Layer 9 of a small transformer language model trained on English Wikipedia (22 layers, counted from 0, width 128).
Take only the direct path to the model's output, skipping the later layers: a vector added to the residual stream pushes a token's score in proportion to its dot product with that token's output vector.

Output vectors of the tokens that the questions are about. A number n stands for n times 0.027.
"aine": 13 13 -28 26 80 13 -8 -10 31 26 10 5 5 0 -2 20 21 13 -11 -3 10 -7 26 4 -14 -8 -2 -5 -9 4 -3 5 -13 9 24 12 -3 -11 -4 -12 -6 -16 7 18 18 44 -9 20 12 21 -12 3 -3 10 3 35 -26 -8 7 1 13 8 -16 47 -1 -7 -2 10 -2 -21 -13 15 4 9 -4 5 0 -5 43 -7 5 5 -6 -3 -26 18 9 -10 -3 9 19 14 -14 -8 7 -31 1 -6 0 -15 -20 -12 -23 -24 -1 25 6 -2 -9 14 10 -13 -47 -13 -16 1 5 1 22 -7 4 15 17 1 -10 -7 16 -21
" centuries": -39 -23 -8 13 77 -16 -36 -14 41 15 -6 8 29 -41 -2 9 50 22 1 -2 -7 2 -2 8 20 -18 -7 -17 -18 4 -29 -3 -15 23 12 -7 3 11 2 33 -11 -10 -8 20 -14 34 -21 39 6 -12 -13 3 18 6 9 2 35 -5 -17 24 -3 25 -3 57 -1 -6 -31 -11 5 5 -19 22 -6 -2 -32 17 -1 -12 15 13 7 2 21 8 -16 -5 19 -9 -10 21 20 17 12 2 15 -24 -48 -4 19 -29 -2 -17 0 -41 -6 -22 10 -6 3 -4 9 -1 -4 -14 -3 -5 -2 7 18 1 26 26 16 -33 -4 -10 6 -9
"nal": -9 -14 -8 18 68 4 15 -41 39 4 13 -12 12 1 8 -6 37 15 1 -26 -16 -2 -8 1 19 1 -15 -1 18 5 2 0 -13 -7 -14 -22 22 -3 -11 22 -15 -9 -13 15 30 27 -4 8 -1 2 7 -15 -4 -12 37 19 -16 -7 37 -4 12 -14 4 51 -20 15 7 2 -25 0 6 -12 18 4 -1 -13 -17 -1 14 24 -19 14 26 7 -15 -8 6 -11 -27 -2 31 14 -11 -15 14 -27 2 2 -4 -21 3 -5 -2 -13 6 -9 3 -2 8 11 6 -11 -7 4 7 -18 5 -4 31 4 7 52 8 -13 -12 10 7 -2
"ures": -22 -12 -10 -1 75 1 7 7 20 13 1 -2 14 2 12 22 49 30 0 -20 5 -1 -1 8 6 -6 -18 -22 -6 6 -21 -18 -2 19 10 22 -17 -7 -9 -12 20 15 9 14 -32 32 3 26 1 19 6 9 7 -21 7 1 -10 1 19 6 -25 11 -19 50 -6 -8 9 4 -11 -14 7 9 -4 -10 -16 13 -13 3 45 16 -19 2 37 9 -16 -6 13 -12 -40 22 15 0 15 -10 -4 3 -7 -26 3 -27 -18 23 5 -45 -4 19 3 -6 3 36 -33 -1 20 -19 9 -16 -17 -10 27 -5 -7 11 4 -14 -9 -21 12 -16
"urch": -46 -8 10 10 76 -11 9 -5 6 3 12 -27 6 -33 9 17 27 6 -6 -23 3 -21 -1 8 -5 -33 -17 -7 -1 6 -10 -40 -9 15 31 16 -9 -15 -12 2 -10 10 2 21 -15 59 -15 35 8 -6 7 -18 12 -3 -8 4 3 -5 20 17 -6 1 -9 34 -23 7 20 -12 7 -18 -14 13 -11 27 -6 21 32 6 27 8 1 -9 37 24 -7 -7 4 -15 -17 21 -16 26 -20 1 -1 3 8 -40 3 -9 -12 -23 -6 -24 15 5 3 -16 -9 30 -10 2 9 -11 13 -28 -23 -11 8 12 21 12 7 6 -4 -12 16 7
" listing": -32 -15 20 5 71 -31 -16 -7 43 -10 17 15 16 -23 -2 5 39 -19 -12 -17 -6 -11 -10 1 -9 -19 8 4 7 3 -14 -6 -5 3 14 22 25 8 -10 -19 -9 -18 5 17 -2 34 -24 17 -21 -7 -8 -3 22 -16 8 12 -24 1 1 7 1 -18 -7 53 -4 5 -15 -3 13 -7 -17 10 17 -6 -18 15 -12 9 44 4 -19 4 7 -14 -19 -6 -8 -15 -31 3 -14 -13 -19 3 -1 -3 -30 -7 -10 -10 -30 -15 -4 -9 -11 23 15 5 -3 20 -44 -21 -2 -14 13 -15 -2 -4 12 -5 -6 17 15 9 -27 -18 1 -7
"bury": -40 -30 -3 3 67 13 -26 -20 41 -4 -3 6 14 -4 0 11 13 13 -8 -23 6 -19 4 -8 -19 -22 -13 9 5 3 -4 7 -8 28 -10 12 14 1 1 6 -8 0 -22 -1 2 53 -15 11 -10 -7 -10 9 27 -23 12 34 1 -16 -5 11 4 27 1 46 1 17 7 -16 -10 -17 -14 -4 -9 4 13 19 -22 -3 22 3 -12 30 26 2 -5 18 5 -9 -17 -9 -13 -4 -15 -2 2 -23 -1 6 8 -19 1 3 -14 -27 3 -19 5 -18 -18 6 8 6 -5 -14 6 6 -3 -6 25 4 21 -9 -11 -6 -12 -14 20 10
"oms": -3 -9 11 10 66 3 -12 -3 15 24 1 4 -5 -15 3 26 49 6 -1 -30 2 8 -25 -7 8 -1 -3 13 -6 6 -32 1 1 -1 -3 5 6 -14 11 6 -3 -21 -27 0 3 34 -16 -29 21 1 -10 13 26 -6 21 12 7 -19 7 -3 -30 7 18 57 -28 3 5 14 2 -21 -21 2 -8 -16 -24 7 -11 -3 39 10 -36 6 29 22 -8 7 5 -13 -17 23 -6 -13 7 -9 7 -35 10 -8 12 -18 -5 2 -5 -58 9 4 12 1 -15 6 -5 -11 23 5 -8 -11 -13 7 18 8 -19 31 -6 -27 4 8 15 -5
"ities": -15 -2 2 29 73 -11 7 2 7 -9 -14 10 -12 -11 6 5 24 29 16 10 -5 1 26 -21 13 -10 -25 9 -23 4 18 -8 -5 10 7 11 -10 -4 -7 17 2 14 6 3 -15 56 -16 14 0 7 -19 6 -4 7 33 -4 19 -14 -16 11 -13 -11 29 55 -6 -27 -5 21 2 -12 -2 46 13 7 -16 -9 17 36 68 -10 -15 -10 19 14 -6 14 14 -11 -19 10 35 9 -21 -11 -1 -25 -20 15 -4 -19 -26 4 -21 -11 7 23 15 9 2 39 -6 12 1 -1 12 -3 -19 6 16 -9 17 -6 0 -5 -25 0 7 9
"borough": -39 -37 17 18 61 3 -7 7 43 13 -21 1 10 -16 10 7 15 44 -4 -2 9 -16 -4 3 -11 10 -15 4 -23 4 -18 6 -9 0 8 -6 -6 -17 1 22 7 5 -8 1 10 58 -13 24 15 1 7 -6 32 -12 24 29 -14 -35 17 13 0 13 -8 61 -22 34 -4 -16 3 -7 14 0 3 1 6 17 -13 3 21 -7 7 38 34 8 -11 -4 22 -7 -21 -5 11 23 8 -5 8 -20 -13 -3 3 -26 -21 -16 18 -11 -16 3 10 -2 -16 19 -1 -15 3 10 17 -10 -17 10 35 -3 -2 14 0 6 -27 4 30 22
" goal": -17 -5 -6 7 72 -26 -10 -1 26 8 -1 1 10 -12 -1 6 27 22 6 -2 -14 -12 9 -5 -12 6 -23 7 17 2 -2 0 -4 -6 10 -5 3 5 -3 -22 -11 3 -15 0 -24 -5 -1 -4 11 -4 7 4 1 15 7 19 3 -9 7 9 -18 24 -10 35 -1 3 8 -2 4 -30 -27 -6 10 8 -12 9 -3 -2 -1 -16 -2 3 27 -4 -20 1 -5 -9 -23 17 0 -11 4 7 3 -3 -21 -15 6 -21 -28 -9 3 -10 9 -12 6 -11 -26 15 33 -19 -4 9 14 -7 -6 -10 17 -1 -2 14 -11 -4 9 3 15 9
"ne": 0 -25 -2 17 64 0 13 -12 18 -3 5 12 -2 -17 1 11 15 0 -7 4 -7 -5 -15 9 -9 26 -18 -9 14 2 16 5 -10 7 -13 -17 26 -15 0 12 -13 -8 -8 14 2 13 -7 -3 15 21 2 -6 9 -19 22 25 -27 0 40 -16 -7 -6 -10 39 -9 10 -14 11 -9 -2 -11 -7 5 3 -22 -16 -1 12 6 13 -16 -12 -14 11 -10 -4 -15 3 16 10 28 20 -5 -5 17 -25 11 -11 12 -23 0 7 -1 3 -18 -12 -4 -6 -10 23 11 -19 -7 1 6 5 -8 9 18 25 15 14 -10 -17 -6 5 -2 12
"oul": -26 1 -2 -6 68 -11 -15 -3 9 17 21 -16 -17 -10 9 4 39 -10 3 8 -23 -20 13 -5 -6 15 -1 3 16 4 -18 27 -7 -9 2 -10 -2 14 8 20 0 1 19 18 0 48 -8 -7 30 6 5 -11 18 -17 1 -5 8 -19 12 15 3 4 14 61 2 -12 -2 -7 -11 -15 -6 13 -7 22 22 24 20 6 20 -14 5 -4 13 3 -14 20 29 -19 6 16 1 13 21 3 2 9 -3 -13 3 -29 -7 -13 14 -28 20 4 21 15 -9 30 -11 -3 -15 -4 -26 0 -1 9 22 6 -6 7 -20 -14 -5 1 10 1
" the": 8 -13 19 -5 4 -10 15 27 -5 5 -10 -15 -7 3 -3 -18 14 -5 -19 -5 -11 3 -5 -6 11 3 1 -15 12 -2 -10 -8 17 -13 -12 9 3 -8 -5 -14 7 -11 -25 -4 4 1 -22 -4 0 10 -7 6 12 12 3 -12 5 -6 7 4 1 8 -1 -6 -2 -2 -11 -13 1 22 5 -3 4 -1 -12 3 5 2 -6 -2 3 15 -5 -6 -9 1 -3 9 -18 -9 19 12 1 0 15 -6 11 -9 5 -15 2 5 -11 -30 -7 -29 -13 -11 14 1 -16 -8 6 -9 -15 -27 5 26 -29 -10 -10 -11 -10 -4 -1 15 24 18
"ced": -22 -34 -21 20 77 -2 20 -29 12 -18 9 -2 26 -20 -2 16 14 17 0 -14 -21 1 14 11 -7 20 13 8 2 5 -7 -14 -19 -7 -3 -20 26 -16 -22 20 2 -7 -15 17 -8 53 -6 19 -16 6 3 -5 12 3 0 10 -9 -19 23 14 18 12 2 57 -2 -5 -15 35 11 0 -32 7 10 -1 -9 17 -41 5 12 -28 -3 19 19 17 -3 -1 12 -13 -9 30 13 15 16 -3 12 0 -26 -21 15 -32 -15 -5 1 -13 -10 -5 13 -18 14 13 -3 -17 -1 -9 1 11 -24 8 25 -3 9 -3 -3 5 -18 -16 -3 1
"him": -14 -5 22 6 93 -14 -22 -15 30 -19 11 17 5 -3 14 26 14 18 0 10 -7 9 0 -11 -25 -20 -26 24 8 4 3 26 14 5 0 15 22 -14 1 -11 -6 -20 -11 13 -17 53 -14 14 -17 18 -14 0 2 12 16 36 17 0 41 4 4 28 1 38 -17 1 -3 4 -15 -17 6 8 -16 -9 -17 -8 3 12 18 -11 -3 12 -7 -5 -8 4 24 -21 -26 17 22 29 3 -2 -6 10 4 -8 -11 -22 -28 -4 -11 -15 9 16 16 -24 -2 10 -9 8 -13 16 7 -2 -5 -2 29 -7 4 22 23 -4 -3 -5 29 -4
"rust": -12 6 2 12 78 4 -10 0 31 18 6 4 -1 -18 0 15 11 7 -3 -7 -14 4 1 -8 2 -9 31 -8 14 6 -27 -8 -19 15 32 -1 -3 20 -10 -7 -19 -1 13 26 0 52 -10 0 -7 1 4 2 -4 16 -9 -6 -2 -3 13 8 -22 11 4 42 -9 -10 -7 14 -3 -9 -17 22 -5 0 -31 25 2 18 37 -13 -12 22 8 9 -7 23 11 -20 -12 7 3 23 -23 -1 7 -4 -5 -1 4 -14 6 0 -6 -28 -1 9 33 -15 -25 15 -24 23 9 23 -10 -22 10 -5 24 -4 7 15 -7 10 3 -37 21 14
" finds": -14 -5 -13 15 71 -8 -11 10 27 -8 1 20 14 -8 15 10 24 18 -7 -12 -21 3 3 -11 -8 4 -1 3 9 2 -4 -11 -9 1 9 6 10 0 9 12 -2 -11 7 11 -14 7 -3 13 0 -3 -9 -8 16 -9 -5 -2 -5 2 -7 10 7 20 -2 31 -10 -9 -7 10 0 -11 -2 14 16 15 13 20 5 -7 22 -6 -3 9 6 8 -11 -4 14 -13 -3 19 -3 18 6 1 7 -16 -26 -11 10 -15 -3 0 19 -20 4 1 2 4 7 14 -5 -21 5 -4 31 -3 10 -2 21 5 -11 5 -10 -5 -29 -10 3 5
"here": -25 -19 27 15 83 10 -20 -19 44 28 17 -1 -9 -3 0 13 28 4 3 -16 8 -8 3 -4 17 17 -11 -26 -2 4 -26 10 -17 -8 7 -20 -9 -14 20 -28 5 2 -6 2 -30 56 1 25 32 -5 -18 -28 2 5 25 9 7 -6 39 15 -6 12 -2 44 -10 -3 -7 12 16 9 -11 17 2 8 -6 10 6 -7 15 -12 -29 -6 -21 -12 9 10 11 -17 -5 20 7 -8 13 -6 -7 8 -23 6 18 -32 -18 -2 -8 -27 23 5 10 -20 -15 19 -5 24 3 22 0 1 -14 4 21 1 -1 -12 -5 -9 12 12 17 9
"ear": -16 -8 5 -2 82 -11 -3 11 38 -6 -9 24 -5 -40 10 14 39 5 3 -3 -15 -2 1 4 -9 -16 -18 15 -2 7 -4 -25 -3 6 -7 7 -12 -7 -4 3 -11 -16 -6 26 -14 44 -30 2 -12 4 -12 5 7 8 10 -3 2 -6 11 35 -28 -17 12 41 19 -10 0 -1 -23 -14 11 -6 16 -10 -7 -20 -12 6 31 -25 0 -6 24 -3 -15 18 15 1 -8 -5 12 9 15 6 30 8 5 -12 25 -24 3 -6 -14 -8 3 2 1 -8 2 18 8 12 -22 8 18 3 -10 -1 13 -33 4 4 -20 -33 -17 -5 -4 14
"leg": -41 -5 -9 6 94 -26 17 -18 45 -18 11 -16 11 -26 7 32 23 8 -2 -20 -11 -4 -8 -6 23 6 4 20 -4 5 -36 -13 5 -10 1 -22 -11 3 13 -2 -24 1 -29 0 -26 39 -16 -6 -9 -8 0 -13 13 -12 9 2 -11 -5 6 45 -14 0 6 57 10 -10 -11 -11 -7 -14 -10 31 -5 11 4 2 -13 5 -8 -27 0 6 -4 4 -4 6 -5 -13 18 6 -9 17 7 -10 -1 22 -24 -21 3 -23 -12 -18 -2 -11 -25 11 -4 5 -22 33 -4 6 -8 6 5 -5 -12 -7 43 -15 -10 3 -2 10 -5 -11 -7 28
"book": -29 14 7 12 87 -7 18 -8 23 -9 -4 3 1 -9 -3 1 20 -9 -13 -12 -23 8 8 -4 -9 -15 -11 4 -8 5 -64 0 -24 -7 -12 -4 8 -14 3 23 2 15 -12 10 -2 48 -20 6 -15 -13 -17 -13 28 -24 0 3 -3 1 28 9 -7 -16 7 56 8 -14 13 12 17 -5 4 27 16 -10 -8 14 -3 15 16 -6 -14 -1 -7 -16 -4 9 -8 -14 -34 23 -11 -2 -2 5 -11 21 -22 -20 -8 -25 -14 14 -12 -13 -5 2 16 2 -16 0 -33 14 22 7 -15 2 -7 -7 32 -2 -12 -12 -5 18 0 -4 16 14
" professor": -27 5 10 10 73 -6 9 -18 -3 14 9 0 5 -26 10 13 23 4 -14 -1 -12 4 8 -4 8 -13 -19 -9 -3 4 -30 2 -18 8 7 9 22 9 19 2 3 -2 -15 2 7 18 -6 -7 8 -6 23 15 24 4 -4 14 3 0 12 1 -11 25 0 34 -26 8 10 -2 -21 -20 8 22 10 -4 -15 -6 5 15 26 -8 7 16 8 0 -20 9 3 -4 -15 17 14 18 8 0 10 24 -19 0 -9 -26 -3 5 13 -21 5 -7 12 10 -5 5 -12 4 -19 -15 19 6 9 -8 13 -1 -9 -12 14 5 -8 2 29 12
"nam": -7 6 12 5 76 -19 15 -17 41 -1 23 8 9 -10 12 35 35 28 -6 1 13 8 -5 3 -8 -1 12 10 10 3 -8 -3 -18 -10 19 15 44 -17 32 -3 7 -5 -11 9 -2 44 -8 -8 11 3 -2 -1 -11 -25 32 23 -10 -8 29 5 43 -11 0 56 -17 19 2 12 4 -12 -5 -10 11 -4 -7 18 -15 -2 9 -9 -9 16 -12 15 -9 4 -12 -14 -14 0 23 14 26 3 -6 11 1 -12 -3 -12 -22 3 14 -9 -17 -33 -9 1 -8 13 6 12 -26 -6 -21 0 15 -4 29 -1 6 30 -27 -17 5 7 8 25
"teen": -7 -7 -1 13 70 -23 12 -19 16 -17 -2 -28 16 -6 16 4 21 7 -15 -5 11 -19 0 -14 2 -47 -8 -10 -3 3 0 -12 0 18 13 10 12 -14 -2 35 -27 -2 -11 -7 -6 25 -22 -2 -4 18 -17 -6 20 1 10 15 20 -4 14 1 0 16 2 65 -1 -1 -30 9 18 -9 0 -18 -7 7 14 -2 -20 -15 -6 6 5 29 -8 24 -3 8 18 -10 -23 18 8 -13 20 11 -12 -13 -32 -11 19 -14 -17 1 -12 -9 13 -14 1 -5 -13 7 -6 4 -10 -3 13 -4 7 -20 31 -11 16 -7 13 -22 -14 1 -9 22
"ored": -32 -11 5 12 68 15 2 -20 44 12 -12 -2 -14 2 12 8 31 -7 5 26 -15 6 21 0 5 -16 13 -7 -6 5 -5 -19 -13 -2 -11 -6 -4 -9 0 6 -9 -28 0 -3 -29 53 -20 10 15 0 -3 -10 1 -14 -29 -4 5 -5 23 11 -23 -3 -15 60 -5 21 -18 9 -1 -19 -20 10 3 10 -6 28 -21 2 10 -8 -8 -1 -17 7 -12 19 -2 -15 -13 32 25 1 16 -12 -2 -1 -14 -30 -4 -14 17 -16 -5 -26 -17 18 26 0 -12 21 14 15 -2 -14 -24 -6 -19 5 16 18 -21 11 -2 14 -8 -3 13 16
" critics": -18 -1 12 9 87 -4 -29 -22 37 -15 25 16 12 -36 10 25 15 15 -21 17 -23 -2 -3 -29 11 -1 17 -28 11 3 -20 -20 -15 0 1 -3 1 4 -3 34 -8 0 -15 3 -4 38 -5 11 40 1 -10 -1 32 -8 15 25 15 -5 -5 -20 -18 14 -12 25 -21 6 -1 12 -16 -25 -9 27 6 -2 0 15 24 1 25 -22 -4 22 3 20 -14 0 7 -14 -7 16 4 6 4 -3 8 14 -39 -13 9 -21 -41 -13 -6 -22 -5 9 -14 -8 5 23 -9 -2 0 -3 -1 4 -19 13 17 -9 -9 15 -5 -12 -13 12 29 22

Each question shows what one neuron of this layer's MLP adds at an activation of 1. A number n stands for n times 0.042.

n79: -21 16 5 2 -1 -10 -3 18 -25 -21 -14 16 5 1 -17 -17 6 -13 11 17 11 4 2 -4 -2 -2 5 18 22 11 -23 3 2 2 8 18 -26 16 16 -7 7 -13 8 -11 -27 -11 20 20 -7 33 13 8 5 3 6 -2 10 4 17 -1 16 -11 -5 7 2 11 26 -10 -13 -27 -12 7 7 -2 -16 10 0 14 -10 2 -6 -3 25 -7 -19 -7 -11 -25 -11 -2 13 -18 17 -31 3 -22 -17 11 -8 -16 -13 -10 -7 -2 -2 15 -3 -21 -3 -6 20 -12 -15 -9 0 0 9 -3 0 1 -10 -7 -12 -4 7 15 -21 8
Which two tokens does it push up most, strongest first? " goal", "ures"

n492: 1 17 0 -13 -4 12 1 -1 -18 17 22 -22 0 14 3 10 -6 4 3 -7 -10 -13 21 -2 -12 -13 1 -15 24 -29 -5 12 -2 -1 9 -12 -11 -19 13 25 18 9 -4 11 20 0 -3 -5 2 2 -9 -6 9 24 -3 -7 -5 9 3 -17 19 12 -24 -8 -11 6 28 9 -4 -11 11 -1 -12 1 7 34 4 -3 17 0 -4 12 -5 -16 -23 6 -10 12 3 -16 27 1 23 2 21 -3 27 -1 -11 2 8 13 20 -17 12 0 5 -9 6 6 -2 -26 -14 28 -8 9 3 -8 -9 -7 -3 -4 0 16 16 -19 -6 -28
Which of these tokens does it push up most? "aine"

n350: 4 7 4 0 -20 -6 21 12 11 9 -19 -4 12 -3 -4 -7 -2 -14 -11 -20 -12 -13 22 -11 15 -23 -2 10 1 51 4 -3 -3 6 -20 -8 0 -19 -23 6 -9 -5 20 -27 23 2 7 13 18 -4 -11 -2 1 0 -11 -7 -26 -15 1 -2 29 33 15 14 -9 12 -5 -16 19 6 21 -24 8 9 0 -10 -15 -20 -1 21 -14 -7 3 -1 -10 7 -19 -1 6 -6 -18 -1 10 8 6 12 -9 16 -1 -8 -9 -16 -4 -11 8 0 14 4 11 -5 -13 21 -23 20 0 14 14 19 13 -5 -12 4 15 3 -3 -8 -15 4
Which three tokens does it push up most, strongest first? "teen", "nal", "borough"

n41: -5 -6 8 2 4 27 -1 -2 -2 -6 6 0 10 8 8 -11 -7 14 12 8 -7 -6 -10 12 -13 16 -1 22 -3 -4 19 19 -30 6 -4 -3 -3 -21 -22 24 -10 -16 -15 -10 -11 -11 -17 -16 0 -25 14 1 3 0 -6 1 -17 15 -22 7 7 15 7 24 9 -2 -9 -9 -4 -3 1 -8 -11 -12 0 2 18 -25 9 0 -11 -6 13 9 -5 -16 -1 -4 -17 4 -2 -7 -10 -13 -28 -33 9 -10 6 -4 10 7 21 -29 1 -7 9 15 -27 13 5 10 -8 -10 14 0 9 -15 -34 25 17 12 1 11 -7 -24 0 2
Which of these tokens does it push up most? "bury"

n404: 23 2 -4 -10 -3 20 -2 16 -4 -11 9 10 6 4 1 -12 -17 3 4 12 3 9 2 -10 13 -5 11 -13 -3 -11 17 -1 -23 -9 -15 -8 7 -15 -18 -9 -18 10 9 -7 1 -19 10 -5 -11 -6 12 -12 -2 4 25 -13 -27 -14 6 -11 9 0 11 7 6 14 3 -8 3 11 -33 1 1 9 4 19 -1 17 12 5 2 -29 15 5 8 -17 -3 -32 11 1 -18 9 -6 6 -10 22 -18 7 -5 6 -1 -1 0 -1 16 20 36 -7 32 -18 2 -15 -14 -27 5 18 -36 -11 -11 0 7 19 -26 8 -18 0 1 -23
Which of these tokens does it push up most? "ced"

n498: -14 -3 2 -15 -13 20 -4 1 9 19 -5 0 -4 17 15 16 -20 33 1 2 25 2 -5 15 0 1 -7 -21 2 34 3 -11 -26 2 0 11 9 14 -7 -9 -9 -4 -4 -8 -3 -7 -4 3 7 -10 -3 -8 0 12 -24 -8 -4 -21 24 -16 5 13 -19 -42 8 18 -3 18 5 -3 4 12 7 -8 12 2 -13 11 13 21 -7 32 13 -18 -1 9 14 -20 -22 -28 -14 -19 0 5 -6 0 -4 15 -16 11 -2 10 7 11 17 -9 13 -25 -3 -20 -2 15 -23 9 4 -8 7 -2 -6 0 -7 -33 3 -9 18 -4 16 -31
Which of these tokens does it push up most? "bury"

n258: -3 -33 8 3 -23 17 5 2 10 -13 5 22 6 -8 19 3 9 5 -25 -16 11 12 -3 1 -2 1 4 -2 -20 9 -22 35 9 11 -1 -26 43 10 -16 25 4 -5 -13 13 12 -10 23 -8 4 -18 21 7 -2 3 -12 -25 -5 -4 5 13 17 -9 4 -38 3 27 6 -17 -18 12 -15 -5 -11 16 14 8 -11 16 19 5 6 13 8 36 5 -19 3 -1 16 9 -9 -15 -13 6 19 38 12 11 -5 27 2 -2 0 -13 10 6 23 -3 18 15 -7 4 12 8 -30 -12 10 -1 -25 -15 7 17 -18 30 -8 11 0 2
Which of these tokens does it push up most? " the"

n321: 13 -20 -14 7 9 -2 32 3 6 -18 -10 4 12 -5 -5 29 -24 21 18 4 9 -18 10 3 -5 8 6 7 -17 12 -13 -8 -12 0 8 7 49 28 -14 19 -15 -19 30 -25 -16 -20 15 11 -28 -10 -25 -11 -18 -12 -23 -9 -2 -4 5 17 2 -2 0 -2 20 -8 11 51 1 -21 -9 7 -5 -14 5 6 -29 -14 21 -2 11 2 -13 -13 -9 3 -7 8 -3 6 -7 28 6 3 -18 -16 12 -6 -24 5 -18 3 11 7 13 -32 8 -24 13 3 11 3 -13 3 -14 4 22 1 -17 2 -16 -4 -3 3 7 -17 -8 0
Which of these tokens does it push up most? "ced"

n174: -16 8 3 11 -11 11 -24 18 43 16 -3 5 4 -11 -7 -12 -9 -17 -14 -5 24 -24 -11 -12 2 -11 13 21 7 -15 3 -7 22 -3 1 -16 -6 -2 -1 -19 8 -15 -4 -8 -19 -7 6 -25 -20 -6 -4 7 -11 14 -11 -5 7 11 7 -25 18 -14 5 2 0 -4 8 16 5 6 -33 6 34 -4 12 9 8 4 8 -5 7 10 -3 -14 -6 5 3 9 -1 -4 7 3 -7 13 3 -6 -13 5 3 8 -14 7 -10 11 6 9 -15 -11 19 -15 -12 12 28 -23 28 12 -5 16 -9 6 1 -9 -12 1 -1 -8 25 25
Which two tokens does it push up most, strongest first? " listing", " the"

n438: 1 -21 6 -4 -3 11 7 0 -6 4 -12 16 -5 23 -6 14 18 -25 3 19 0 -6 -13 -10 -25 -2 3 -16 15 -91 19 -12 -24 -23 3 0 -8 0 -15 0 2 24 14 11 25 8 14 7 6 20 -14 5 13 1 2 -7 10 -26 -8 8 -2 6 0 -30 3 17 2 -4 -12 1 -27 25 22 -12 -1 -5 11 -26 15 3 -7 17 0 -10 22 -7 4 7 5 0 1 0 2 -16 -15 9 -5 -3 6 -3 -24 7 -19 -1 -9 8 -21 -18 2 11 -1 -15 8 -22 -8 -8 -30 1 -1 -22 -10 -2 13 -20 9 0 13 -1
Which of these tokens does it push up most? " critics"

n132: 3 19 -1 -6 -24 -15 -7 -2 -1 -11 6 2 5 -10 7 15 -13 -9 -8 -19 -8 3 12 4 5 -6 4 0 7 -11 7 17 9 -9 -3 21 -6 0 -24 4 -7 -29 -9 -1 6 -5 -17 -24 -3 14 -11 -6 -18 10 1 -16 -13 -1 -28 18 6 7 15 0 -15 -8 -2 6 -16 5 10 3 -16 22 -2 -11 21 -14 -15 11 15 10 5 -21 -15 -2 5 -6 -12 -4 5 -11 11 6 7 22 -3 13 8 -25 -6 24 -1 -12 -26 -5 8 -5 10 -12 -23 -6 11 19 -17 -9 -16 6 -37 44 0 0 -4 11 10 21 -10 14
Pushed down most: "borough"

n183: -9 12 22 -4 3 -8 -16 2 -11 8 -1 8 3 1 -8 10 6 6 -3 -9 -22 19 0 2 -25 -19 -10 11 -5 6 8 3 5 2 12 -7 -14 14 4 0 19 -9 -23 -13 0 -3 -11 -2 -17 -18 3 13 -3 44 15 15 4 -7 -1 -12 4 5 -6 7 4 -15 6 -2 4 20 -5 -2 5 2 0 9 1 -3 -20 28 22 -7 -6 -8 7 8 15 7 -24 11 -2 14 -9 6 -4 -3 -29 8 11 -2 2 10 3 -15 -6 -2 -9 16 -5 -14 -14 26 -21 -11 -8 -17 7 7 -16 -3 21 17 6 -23 7 4 9 -5
Which of these tokens does it push up most? " centuries"

n214: -10 -22 0 -2 -27 -24 5 -2 -9 21 -1 -1 -28 6 -4 22 25 -1 26 -6 -14 -1 6 1 10 -4 -9 -14 5 -10 25 -10 1 -22 -1 15 10 1 17 -17 -17 -6 -7 -4 -17 2 13 -3 -19 8 -3 -15 3 -3 -1 1 -4 -18 4 -10 -13 8 -5 -17 -6 -1 25 -8 9 4 -8 -1 0 4 -3 -3 15 2 13 -17 -16 19 -7 29 6 -1 7 21 2 5 -7 -5 -1 17 -3 15 -2 -9 -28 -7 -4 0 -4 5 6 -13 -2 0 -12 -5 -4 3 -26 -16 23 -13 -19 16 17 17 18 1 -1 0 -24 8 -7 -9
Which of these tokens does it push up most? "urch"

n39: 16 6 14 6 -9 -26 12 23 -8 -13 0 0 18 21 -21 17 6 25 -6 -7 4 9 -18 3 1 9 -15 -9 0 -4 -24 -13 4 40 1 16 -2 9 3 -6 -10 -3 -12 22 0 -7 -5 -7 -14 6 27 13 -17 -13 24 21 4 0 -16 1 21 9 -2 -8 -9 3 14 -16 -18 9 -5 -23 -19 -16 11 -21 2 17 13 -15 29 13 4 -2 -4 9 3 10 1 -22 -20 -1 2 5 9 -3 13 11 6 5 18 -2 -9 9 3 4 -13 18 -13 -6 -18 -3 5 -8 18 7 2 -11 2 -9 -15 -10 1 7 -13 -2 0 -10
Pushed down most: "ored"

n458: 15 14 5 10 -1 19 -20 -2 -1 -5 27 -6 -5 -4 42 12 -6 1 -27 -20 3 20 -7 -13 -37 3 3 -7 14 -26 -19 -4 -12 11 27 5 -21 -6 6 5 7 14 -11 -22 13 -27 -25 -10 -2 12 3 8 13 -5 -14 -12 4 10 0 7 -19 -7 -2 -13 5 -16 9 -20 4 -1 23 -3 1 -9 -8 -19 17 0 16 -8 1 -18 -2 1 7 10 -11 7 18 -23 -5 11 -12 8 -7 26 13 7 -9 12 1 -16 -15 5 14 3 6 27 -13 8 -15 15 22 -7 -6 14 0 0 8 -6 -14 33 -13 9 -5 -7 -20 -4
Pushed down most: "ced"

n118: -1 -9 -10 -14 -10 -12 -18 4 -16 -9 1 2 0 -14 17 -8 5 -5 -17 31 -2 4 -8 10 2 4 4 4 -3 17 6 0 -20 -2 -2 2 -16 16 18 25 -7 -18 17 -11 6 1 1 -7 26 -1 -14 -13 -4 -5 6 26 -16 -8 7 -13 -17 10 10 4 15 9 -12 0 13 6 6 -22 -2 -9 -6 -16 -2 10 -16 11 4 -5 -7 17 -6 -12 4 -7 -26 17 15 -4 -39 14 23 4 23 3 7 -17 11 -30 -16 -8 17 32 12 8 -12 6 22 13 17 -21 40 8 14 6 -13 9 -5 -11 28 -23 -21 -7 -23 -2
Which two tokens does it push up most, strongest first? "ne", "teen"

n412: 17 -14 13 -5 8 12 2 -5 2 7 3 2 9 -5 -10 -12 -17 -12 13 10 -25 -12 -4 10 6 -2 2 -4 24 34 10 2 10 -5 -6 17 3 -11 5 21 3 -12 5 13 23 3 5 2 18 -21 -13 2 -6 -6 2 -17 -12 23 -18 3 -22 -7 -4 14 21 -9 -11 -20 -9 0 7 1 -2 -17 -35 -7 -5 15 -9 12 26 13 7 11 5 -20 -4 22 3 -2 -5 -10 6 22 3 13 -11 9 -9 17 -8 -5 -12 -13 -2 -30 16 6 12 -4 3 3 16 -24 5 4 27 -13 -3 19 20 20 -15 10 -8 5 -2 22
Which of these tokens does it push up most? " centuries"